Layer 9 of a small transformer language model trained on English Wikipedia (13 layers, counted from 0, width 96). Numbers have three digits each and are written without spaces.
A neuron adds its activation times its output weights to the MLP's output. To switch it off is to set its activation to zero at one token and run the rest of the model.
A neuron's activation on a vector x is GELU(weights . x + bias), where the dot is the dot product.

Input weights of the MLP neurons that the questions are about. A number n stands for (n - 500) times 0.0021.
n12 (bias -0.064): 598609472479597697481300543645648543519346550586570532464496332236689470613453469523231511626610265612493643256439607560516455471635604634553474669627620598323459421611182317354617683555804600496552622445546706392572416335599406390642504383300504583444417287399470391400515286220608437595
n44 (bias -0.016): 535533699456425491598583491426705425434342480550348532459563592655428301624503293268524485598386487661393606550703635446475561411528531438579443569414560621620449461366603372587500497456468600604426308377512513622764409506350500538545590487355300609545601506461464464435333617415617518518
n63 (bias -0.049): 597429455695472302576577404464656430596628483326391727352407413530529279504515467540378369453294645443433727294708442624667360687416434372579486373580482679500225450451518572368581546590511283276573507521420704595575608394594411579387607304672507579668459603475521577636584379715379672406
n69 (bias -0.060): 426590718456403250512696480468458390578549260573233558439760388245522691417639516572654456536570668596531535403428556607815532324552323520638563635376571618385516319767338353555330496475393347615529412470340417671705442351564692479695378399323565504374557824293353403548564402472408651615
n108 (bias -0.049): 537559508695709410358545384528284554389550699644406572442591269575358577169309362610384338597483450445413589287715618485554696477651504569596289803476496572662460305351537718572467540173404587517449375535508441272628481614351352400307315539463771660607642686753449539475537460404683598520
n134 (bias -0.055): 575462691602684352488465524230399472742548661563302472261343508464236616793492337629443477450552559528369537602500616414251447442741504593489470429671466435492458458590394658637598319516432367544418642478241716429489270523315551560617445340613814504371708436557597324457496470660617474569
n154 (bias -0.045): 537509316578635477429195468451309400343385612559409537487705580482142460447144482396292773616367445477522573568576576549610478521720532572672803587576618385706504676366532407491668675495325488486608451304603440535602672321140471472557794670365632500399479421230379642338280609681697163775
n163 (bias -0.049): 483829325491395517715604716306271567314496523521436457579563309594571364545513542312381488260270309426399556605583284370445561438725659400496366428363244545598781439556429578488361585581573419789544677235363586500295627454475407526690235596508571594585492528383632859517521695443679528722
n173 (bias -0.074): 428547622683521575504562415443541531582672366625381527421424157450532504859482791358509535829328621463598437487698482561621517253412451509622647554311487734401280206441407338470299401409373459712731308575469486415339234447609558748397389444314576673711732449564339570425496147240699615544
n262 (bias -0.029): 453446504209611423601411440513597299504357605761500237264311184561420412434612593687292331593634534253463379624517378391672562255492428204683330595720603741647574430512325651409740475570483469712686395291630343488525597360362805483644530366521625475409444603664590749560661529575462504542
n264 (bias -0.063): 291311367630573558443464087339519591493478656449659399629493496614529529648650306464588453425459526609587572485532421483672504480767338496507574452759602599397472595285573379584685612615404637452508525432378407344627328281318490596639591511284565581553307483444542492565331454468396631600
n326 (bias -0.039): 522567411520643740575586658496474507402441543595347500312661439589497704588441663569361356478548335624427379445612392619324638544645554417710465577345306787688676493576555475546354437415455520496511532359206377594752424356557355397462511500688552511549568560675497276435279472422500295443
n445 (bias -0.017): 474487543472603539397464434426493641254577563615516581638605623500631388700477348474376668368593569547425345552442536408381771594451399471449643358532329459639636427410618442443461421413427356626561580518416627647580392354497494500330575490617568398389619465204587653624474519541341475625
n481 (bias -0.042): 481685552301331339323504559598436397415534805408806508569773663515418601368719299482604631583451611530430472610355504574619418646515295515579714474343649339414496325381404583593400621613478490392374417362373474430539580515576503754648581608442458207347514521511493496507343564496493493561
n488 (bias -0.037): 515471756698416253406383535511465209529551671603347508479465854453453380496500580546433598692430589654489580550504609458689567422477337330500382531462614515512478452442504403419118596477453605357452436532654414445630377504403351802493298807379601604696575515291482683454693515459352645504
n501 (bias -0.033): 430386624628640464628198447332668549504471548614620437454508632479338604634471326278544532319450521399586485573556472304623381587653642681564457286484602468446271697341585356346553967255400631607542568542368425352417612552436364413563537649411596298610602633238675508180399394413593616568

Output weights of the MLP neurons that the questions are about. A number n stands for (n - 500) times 0.00087.
n12: 601419496562500337524538488438301420246637584492362483742549432662705419452484328320572380569334722235492625587593272333513172428199466599661739262542417504554388444536574521567362254511317578314524306620844496768492584488630761535648422537437356482577479580646461573625671434484465474701
n44: 398514767335460536550478500414558498448516408414649566508391533539606452335470503475478469432664490431564550540500333681534495581519411441677550364375414659563427551548560475576471685564635512607508540700439450531454353412552393477430437433574444527461591428631470460520500489479317390424
n63: 698375417268188240680386496297423671407644538354331526546657478380702338605602513586336392678455421300265580621787558880619491547517389537766559233509413682294460446500624589587474317544385496685404379509593644389829374516302524536596438633582707446348363597442581594635332410470625618464
n69: 801514331810455295470536343526643484486380697423399594474561700277508570449322628633683185475385339305478235447567173335528627560710605475613527559571531370580298440397630391727526566540803321599666553540491724404780578496464699528381531356709496453076550342500463457554337237483533574448
n108: 603363378440685393393403513596644424523634549496736500513510505522530470398703643149259948611406443392491446349772600686500582425454517298392624519620376770544333538356783557704514673383637488141522917367354367439352342249178586259465426495404550701605462612701568437365658536374316481395
n134: 266522437512436500479642332628341445322509525656735595255427421451659245545320465347578248393365675697462331559869536584464690601280473541422484714145742433563433589671458482547320724348363508628619394513566429516508298753474524451697458681754335565500522317387548647391633538413369603660
n154: 338239430461391412437655513304426724495716640838335747272814461366600299563395238571483548426504688733472486439743655606401222538319633554500391342791720239302299387313366452292325302671557471550740663533500534433580603400524544461671600440540519659824505390313182583686496500418517652303
n163: 518448524483483691654454372954728437342783557417457205478452519353581322509351307371475458500640792149630579749245539652529468306441587643286461369783554451504330586624382383615522407546706553432408192645626721621586628458426692386526496248715455321152435389543631473401485392687644552525
n173: 364213442617747487538445649525451733525420221682457586558760582278644681466229660298564490801393438523735867317515599637657589210732677643708317847450167354620746224383593715550026460432544513644438545480495531415392404334495341349337394426345614540541287617585653324322404500495440604305
n262: 496219583699601573236430484578466448862652496525422653559546705492144484622524711427548751713468483728393496595540623589418534374324634665283319496300319530388383505682519260456339372626601403454358763448544478389648272324509650486675485616627513492724315685627387585402387573411303287330
n264: 519566416634486342547553588568522420262500343442400832551324492378651219533394574496282629381454543581296599463469496685556493568235387381350745442409594548373679445566671349470482711383375524448664470511508508593657550740672475386576359667489463634589608573518248474415661377559434437359
n326: 459682457610534326468574472412330557643433518436525541489476553538658486208465534434436683634445644434471357471433444761333267259522433507395952500559489378494240423550382383389561622564337596567660595419406523388517409456601424465465602569323526595454553444535342616687407536636708828520
n445: 462556655583468577409365414543377610509606461517541529372308497399471519362462417508532547691564478511672458617515299492464342461511500541555251462397631475574553348520500430653433699534598551463464449566529615332530472511744599377401666477595406650465448424443511508608481370631511491521
n481: 555350464589557434520486443301646394572357385581529469398543455387595655412475630675634532522541451557600592544417548510414707460644457419486350445429281503532377493249581688456610446494515515475663594510531430673353369372548433436568765380436466476829614328481402606554707305556437525392
n488: 313527440217426766517738438430625746558421606622650544445514392538606467725167382327577214524451584397478555552393409435542283532452344420321592266799749530481435807543535667557573205652529370514695317553540550562662361338749570601492820283405391539400728482587480517471419370406309371620
n501: 467505379474556627500422556815698332453449655381448430705451636365308163456273789526601164487658601440126513541281400653519468496614375434654719683720441254476700610643406472518608568625176348578522527313477258331765516597379358859460329518427482676481551397439457779573546264496763471521

Each question names a token from some text and the token that comes next. It shows the vector x that enters the MLP there. A number n stands for (n - 500) times 0.0082.

Then comes g, the gradient of the next token's log-probability with respect to the MLP's output, scaled to length 1. A neuron's effect is roughly proportional to its activation times (output weights . g). A number n stands for (n - 500) times 0.00075.

" ch", then "all"
x: 440638313608605356471488438531586399507583394466469461577499643414680375400424521351458621658572598446386438537714643496325464519286483468341491506579492194463636498356548531413336589604466690554459545467504560225682584266545684230445529670660570553693412607738434408436383588671589424323
g: 489534500571486523188535557374403591371397576510723449226546406642417609629362521398461403460673464676358650535253812270449518575429406630484338271589446598563817671304690513547820496472517611287746369439462321586542539398535563504735401432583432447777403445436396247526522656247532731460
Which two neurons, each switched off alone, lower its probability most, in order? n154, n488

"ed", then " to"
x: 442532372614533447565458277426637687540510423546371456630327518363457416466453592356655728548705727405386320494562566372281527492436521443420690256500627283421661547464477468710427440475424795492409502577565661200485546492529685277563545617497543526546398641702475240432527496678495488465
g: 265399485504619447479556485728662608535380597576325569427206283449454429428360322342493489342508271396509267652364724499684420798578379539619330728644548350791489318561502475419776419527625421529565558523620591283574770407515580365270425635480586451761729666315470367589531400536682391463
Which neuron, switched off, raises the next token's probability most? n134

"==", then "D"
x: 501586465632431519220646353716552458390403363569390420741560708423581337383466459355605505603581714572398427421596473493347443473405647467454522404582533192466552606658352578598382522565449625536542394380471574359651684515707716344501402486490611639617317584543327418432453570627423442334
g: 503444706576239801570323408499586290202569804331503473323382251389459531485814606655567386692615518442415527538330741574378560587584514646539479517416497286682275438435318261558314434491703412749334493627572568234679686427735567357571523477493546478626460503530435560469659438444369402598
Switching off which neuron hurts the next token most? n69

"wn", then "ed"
x: 398654447565599481525553475468577600406614334577506343597522683507607199487600680251673609554679609394360391523663520423252333572350561366376676323406538419485487479443395357567457500612539708678378478503458513335640647378442554315465344584664387660524482613744458315479459611543551540344
g: 388322553378673565470292697520490486638528548761482670549481483152408458790514632318394586364509397459520547188503455762575596675729287316455191570316705493556428518549431576532525496462729481621303671550596640433557466340332479460462400334609341402714457829484397566401247637505535451659
Switching off which neuron hurts the next token most? n44

" |", then " 0"
x: 474560534618454584555372432536589468523402338547408434637476716474688269518571474316594622537588703494386330548580618440234543534379507447518697346433493306355577623622444380573533503507375802636405336342369534438727581448517663349450416343599550625528435682681586314389534561629421467231
g: 469489528614677534443332569483362328657584668524467572459519540593632736478370758350235466398555500582306604698451304574425748392792451370623372551112494563753410439401632624310542684386573418512177334614675268585476471364514512416414305319682486549292551572662624536296697609522563441488
Switching off which neuron hurts the next token most? n44

"ent", then "er"
x: 530531304716667286412414456518478489579561359491409540670508465380501394367525554392499487572600540501347375582611505511234490687478497333519532455369420396505643556543322385664385543558393860576448584422554428325560574391518676325500559645773498604563372773679471213527419612618521466363
g: 719272463475283501445355654390643603652437314528412509435482472631270575514870627365414661530551417624490379382589550702496546606410555582136387401150551719540255563517400426564333610651708754524524562433509450601386594493364539454609717450498454631262686342772446656521403540302342536359
Switching off which neuron hurts the next token most? n108

" pr", then "im"
x: 346572435579527457507350316588504441571637416495414483707498647438644374519425542391631568655658709539372346499678728648285457495212656554380400454445473310512536462485481532288439414509378670543678486465444521374623639359532641304490464525713478669564288642791434452578394399621356472365
g: 414648632768741630324547496426356517693679575537519409396622461633417621506302291549444485526469714620596183735667435587459542453607401435451675717358749472447502818385456608431403674298577415445604688489478401347536308400356429444419382509743261371650469372504658333315310377395531699273
Which neuron, switched off, raises the next token's probability most? n63

" |", then " 11"
x: 486569442607408553450337542499554446546404365596338543650414670433675349558524517406493524511658674448346315515622638533214514509328540436526695438442557269419578575562454461593490523594329805586433331366439475366713634525598660309449375342653595558561359597787636363317512525670452419314
g: 343723409473509319456368206518426315704705421407789391610469481377371672479699503507395275587589641552417487572680441623590657245553452487328606432465596286590566572542731514523674299581683502451438476484480384359776615585605356356548490543312133629331754457623550261610414552615434318677
Switching off which neuron hurts the next token most? n326

"ent", then ","
x: 470574410500514395446484472693462564536455347543338448767636582511542492327481522450532451516740547462470319510503514472212446643484337510414605505356471337343572519579458491652431554440363785518491571505441516233748549502536650185656436611484509694536422697765485243537478518712516447239
g: 394615319305353348656327501282218475299642424798520499449443452499508537599285443603704388513542351594400494564353302527393509383523490711404353486582747737391410489263598325621585526376748562291534688701566386678553562547487576720639744388497528514443317609413386484465597566674775687248
Switching off which neuron hurts the next token most? n69

"ill", then "w"
x: 321665379621384515476559451592506522458711412538384369613613613510589461340570588375605592484548620529391439535637549350229337483193600462350579335383530387361628549795556510508464547522515575640445473398313470210659716506485633370260445575643478624562449578697467502426461452735498529385
g: 545469595686468551620461482395656407377728194536579493418665434411389367539424488551668362478371586431457528546509721614432493414615602384582482360715575518515256890311596678651362358587642329326613378322399633724387635583180503486382593477592675623201309286434770544615370372441639601366
Switching off which neuron hurts the next token most? n163

"ing", then " her"
x: 369625309603535467461485369520652517573430263494366345658512640431427448410684536296638608637754726399344460482641489434402317485417585495365625335551547160471629522599559422629412616499427722550501507576383616177549656454499522249552373630572597590607338584562506446474504536626548469388
g: 415444266403637400431510639563217520539581407506498607575525360486518706824204201512798643520321616489480727508395382546698645395503521410593566404453620498550660397370624629731476589494729356532589646643314378558414316261364454494276766458355524586304507630655466298624467430308631328598
Which neuron, switched off, raises the next token's probability most? n501

" b", then "l"
x: 379588316650552304439439397539678430477601428457368374529576712394693396548462453428581522550538661542367487491549610538196462665184559459470455352402498231426553534520559608469595462615500716601622543336518607172651578418517610213555437584686519660570307636671468482526499539566463438347
g: 700365455424507393511530616609700553477526315361515403418287388265520215540530662399661526496600519213531560494609497503264233387581340376722559450558408524387488689501794286496448529530740627170591412519497723609469724609327421398489708397445636478587548542631626352767219460633699622382
Switching off which neuron hurts the next token most? n63

"ar", then "al"
x: 517527422447407227429442468572668483520567287586276426537432563411520236523593662410564500780621718426381426601563485456383435596170513433681564426412532357399599512547511619535404547449507704557507390434514449177710552509424633361503468644621549704617276713611590438464524586599442492313
g: 350524539471749568352554618497559679412315420577456536386404053719499664446453845447421489369433657726262738841424498379530568584521320514585461689452534418485675623413442390534571459500577420457604451201367548400630353534511417452560428563526609396463974482360467377415542378386730405420
Switching off which neuron hurts the next token most? n488

"ing", then " as"
x: 435559535669456490375391389575588495580477412545330396591387539392477445435567573212732688473875603273296460499672595433286427415419530394377670283512448338259648559663528419612498646608470669663492502602478567330582595410374608248501515595491549564444513572629519416512462595606519535410
g: 287244525497431535777722514512635719486470620674471479236361601420572614497421474430690382298538327564674484665699757370569244675275519389563551795486435415411353369637514286487451489475613553560422691536664287215478441493581652345472696617554437615589419401624600371704415274545245415418
Which neuron, switched off, raises the next token's probability most? n501

"ed", then " by"
x: 436555393592553510430587364525584614613439347530309401581294534420510445440554546419586622578698690462404347535638580391249454491330535500461657260476641257403597562412516447695404463544438794528487493545476541206656490526540676216583496667492576518500217700691484326423475528750545501421
g: 444367437614733416500741520663249686489333683797482585312444380390701671559289558496611474469449425650609571561602715544730606493299702394500181554316681270500408360367587398516342538555751419584340508518832453540650519446440579287438625618533250378466289399507492272543372462501407588481
Switching off which neuron hurts the next token most? n134

"e", then " that"
x: 250581275504468462369397446626641416563466485445581551608411569471618447454653495315530594690877619510398506567678449460400440451456506395452699427545618280308625394609332454669432450700511668600584485528471597156471560506433527229589433604658455547572389557649478418416375412679459493409
g: 278158379339736417348473536287388418607490392499453460586458325526732501671396447643650527461531508423558590348452647536462496449686528419622434462714681575596435400300593648728634482502810709322581425633577581511445508276536692595404697394275753497448405503446257451590395596150763295459
Switching off which neuron hurts the next token most? n481

"ife", then "-"
x: 495557414556562437438415421454661474386564357503509464669395540444595301441631553365447527552701687448433460650690470407349416581278582437447594445595594257477544376562481530616279553516384666562614374480558554094550624484481611238565453600612514688631221547843385443456489580655587498306
g: 332550860446571509400540472532713513484764416605618465564616569147536595592612601471442375639416431465664562574301522487662573473433449527316429415266403395477754570604188676400376545567421837488328209491691779353534429582499454446365459512455777393640439314342411689497326588349640363434
Switching off which neuron hurts the next token most? n262

"om", then "en"
x: 382597479596443366400391402580610579645574430423561366690487589546593304411643690319606541652651540612465469450643485482384328580364559494352615297593510192348572583603499413479452473696567813433339511438389546326559568397434610507498458537568468752456337651535444497435437507743536397158
g: 413545522588513358361541567605437764852481745425586519676628539347083454424574446541476463203503611579642570682580513501361474547619607745388286470319771483500273392472536657363460260459511429758502415610388550591340721273335453630443436442614475496549546597351619283589457682420599283308
Which neuron, switched off, raises the next token's probability most? n264

").", then "\n"
x: 473673415674388431447376416516534456510501289423427491613432601380646293450596460369623675565706676494347436491619599584235396429261684459427545567714592203334614539628338440583423528573463762467527525427602635278603599459630638365586500511543340559527379643696468289424604501458488442387
g: 549520610712445785594513646523332453157418607737675553465504490576705374454569502436629494606742466487451373361414522660507384664361536424513281528343588453475360591531464434635286406580557450607328444609619571423474505354400860456603398575297747223654385535439773566542309143388602496213
Switching off which neuron hurts the next token most? n12

"ed", then " in"
x: 337593379582441466579558217555593597515443448504444419685491561441489393463527573349718633631577755456363458551654557331243384497522468432238724358424554289446600564531523542653492552557482804544378486421396536237587636422494670289621508641528443471578407619620459412447456547665505482254
g: 532370490556329591710659311487530651358421725544647708358553735286273438508353534289280473467538465447697646805575532383554370533309609443369310508423518308474261572682557698589286541381674505550504624645659519493542375519366650461484436712674314415485490530702546416568422312846268289454
Which neuron, switched off, raises the next token's probability most? n501

"r", then "ess"
x: 472411370605490436532362408593522490434624433493483393610373598343540239526477613401632570662835709486466334555680688433337465459253503379465479359371443440505666586662386393479480573604349622646593436418328455447630613473464738431392555610679520607598316691700505373355546501657386421312
g: 349814469334240406478495466306573649413626400501434554428527691507258490672549312452613694362629619557593324484342616397645348420321362681420444535387560591367482481679427501449484391489536798721274555580649142528268499452742665628414523644596657695362555456759413474739370570427301505415
Switching off which neuron hurts the next token most? n262

"au", then "ber"
x: 499588414711605391436439476601605563459618402499440480566472627283609242512542561390498508561839598505485313564686526277326425497318477430530642455454534358516491571633343428580427414552599750601508433481361458421594629454379595222419604499688469586522291773686443596341502467627425485229
g: 540412503466343357579711463466816416418550498314450589622411622522293487316395604417455457720346145400563707512406644248514412720270232569216540475314410565481508556462720550483490200618201542557667505427699626569392555479390545646459682606613718617453408632521371581682548548786526431525
Switching off which neuron hurts the next token most? n262

" his", then " col"
x: 535639340655389441376487475570696417546686395554364358656402360365649328446552416381469542544606698462447366590693573507270427520246501454339649438502570228389559615408479480545460599552333628639598365549451573208696547524500551271557529560501647657563430656694373479474415492685500533510
g: 407412542591464134494518335602222763399511588594454515356581472575264212427708481319623517297444376791336728307637730513450535652621508791574397593363368609618511678535476598336335653453584623486565232551481478531487275525668295550655550657541604504646373343540438510454229577622478466590
Switching off which neuron hurts the next token most? n173

"o", then "om"
x: 319630374582392409440422415708695534660558369440436486669573496548539490445589693365573525732583678470475315524609389326408229573325507481433553380531549231489607529738379496483560526616519750533363453385444519198476560507480701323563548537600363593550440638564399503571570507525533422180
g: 461551428379526382258561575563362498596492427625411538235763258253511501550349500859648407570517643703468413364462621465424574644527560467479339518267521470502508613182510675491545634462580487736542333297633776570219561344402442725414456607663245665556716703435409400617663397319577546357
Switching off which neuron hurts the next token most? n481

"hed", then " ad"
x: 458695445680374422483548366701639557507515434538506370603526603411599386499574578278695514495701666455321384636686503440324315436484598406341475358434604256403735465443539384621574587582475772601467632436405556353578595363392500125543496601583469649485354654470506479451485583538426457317
g: 551524512370681478508472530505712367516569329376464518697493494732568352545803691564549481477279559410213694275560349634505421413720298538408907462528619443454480630450326496620274378385392467273531193501363484541563403473381490605537387409686738538313660725517366651507444585231540679671
Switching off which neuron hurts the next token most? n501

"ed", then "s"
x: 326552470573529495406520273568594572566495432529449329675356501456543302393552509260750563668563638469340535584718523409266370471538566467265691424439593360392626503556464461682537556650478814677547473404452539262548498502395629354567481636591455539504380635696397359489481486571530503230
g: 448524543347659447505655657665289583502587428569256489798549352264248407241459468581562359497283608588334424598462610588436534757571558445557285691542272547206489506538369461496423306596676654422528713429540637389544609420461507942270387612673509569534455672537494734460454411211471547510
Which neuron, switched off, raises the next token's probability most? n264

" L", then "ou"
x: 402698464673533458492487478589479333535649321438354466707519674423633352259513495336541494525760555387433427594636596564319323465248619516444597469426525201455616614527482501454519402604427600616460434345519556366585499484439772296366640649627483618635356695639355553520426540515521403361
g: 569433375670512743528277643625569511409289707453751222498465422729628310471435575380658563388769454573548307722408707517686637379482406413341517570470404396693355541538693596330299574391566443530449595445381300362522617734685623414445495298523406690232538464574378580620634570211522280348
Which neuron, switched off, raises the next token's probability most? n154

"e", then " f"
x: 298576338645503415514418360615623508567451408407579465636384625500644454480740555341575568726666740534411437524618387393471439505443551452456649437649567170327786506621351421572485378567515658599491424508488604199429485421377569287516418542766427610595358560558496412556421532563509411226
g: 697717510353495510466278406412637262509700508334395508452482472554583520426646621442479659345531467164425493543420591542267383377437331528343799295184670699577718448649584426595321518276396580727536615720292576374647520745713469231577346621459547572369671565491436455489495463725450526623
Switching off which neuron hurts the next token most? n264

"ay", then "ers"
x: 476498348575585396370510481510594508544641301570467370679292475407615370483547546348462634718767717474336369648669549504298476615355573485393559407447589385543563451529509381572269559493455651588429340395592567077569665566520603336406481560635495643594469437802476434459491430656580382383
g: 577465538416393570384610521375434687561341593675686308501653447415373493382373680657474804400429627738526577462506360385671504597247661415819335794493238595540296279492494707573285386708595500374309608562308500242423437365402426581524604293676368608652450442514534697594488376420523694388
Switching off which neuron hurts the next token most? n173

"ore", then " play"
x: 349575323507290521248387416578536446544518304456428510661447539561722315481768560333540634602612761458391523603587531636328463577396615517349538344605574194425610461668552608535394549535460717589358505439515466224618427561430556245455566599377428647556432592607595473430506511654535432405
g: 925739350653449577595333308417692411656617451491479518375639508650487525179624487435486357473567567634634522499614414564239604684328438366524367746337574616429319582624385730295656484564388497423561218553444402517564431516244554738290729366595552507380591303370518390410295488564663563582
Which neuron, switched off, raises the next token's probability most? n264

" and", then " other"
x: 427518332660366363407346319552683350618631369428419398721491605436697401523627526393598547659590594469267439547629455416313479536433548562331608437554542320335698509532365427521411654513407666594501486481431593211669562444565671311586498590622522585640299660675525492431471580559468336391
g: 347328539367504545344403610488498868437437454408293598669326570371438393533479510774698659410422183726359416493597533506634596444462598554504419478187493490304813636442313810538537620214711519324468451570468367699356478619578434434411507419679498645676404611445261517556708702519488468388
Switching off which neuron hurts the next token most? n264

"al", then "es"
x: 441627385524547441445373526646548596631641324518494437700426560378626359458647543295595462624641643415317325553586379573294474468297544499494639386441508206581637466588454516531322565513388699623581608466601614289624599386446567349361330507753592549670237567497518580509533530605384312318
g: 339527618522509466624392612659193709593312398618542672383373449651418463674707426323429716146446367449353599396443388478609420431265443377690310541407347635490283501412621457716556599750365651752379495468423644683550338797426424635551640369490541568719614359552333755435585510485412396414
Switching off which neuron hurts the next token most? n445

"y", then "le"
x: 452535407594375556454419411479765492547423471465360467622469529539615348464677549361678668560598635527355410636712574315230479402316495332483606276556528322274394484647467499525480491564501914530481465444517618258615669517521604332449354567497390707535447621715423522477407334577616544459
g: 493291327693609454524419638567673488709451757578500612410453453242418504565283462688586391395585510478571544686623502624526816531364457483754127578252415234524306618517522492449585603603718325750338598496411673636457808197452507439382358468315358433498619432446587479528479314426638521403
Switching off which neuron hurts the next token most? n173

"ra", then "k"
x: 449567430618438329506383531670450425583677247462475528606457561506567543406520577364559445647645603499429345498576630447256356709317603642477550291557521190349608681696467579474523450542425620497462483399403644221541613470432662264348545477568452605455194629705485470600556466737504523359
g: 243625362437468474691352637560546608506481378262498462591384657482636571427799397579314541168560539317655575730640366581504604348472466479529748385680645559690479683405528400280332610423668742536479498351436654346386606458420538551597651104402576555278487518482570559563275386466417784312
Switching off which neuron hurts the next token most? n63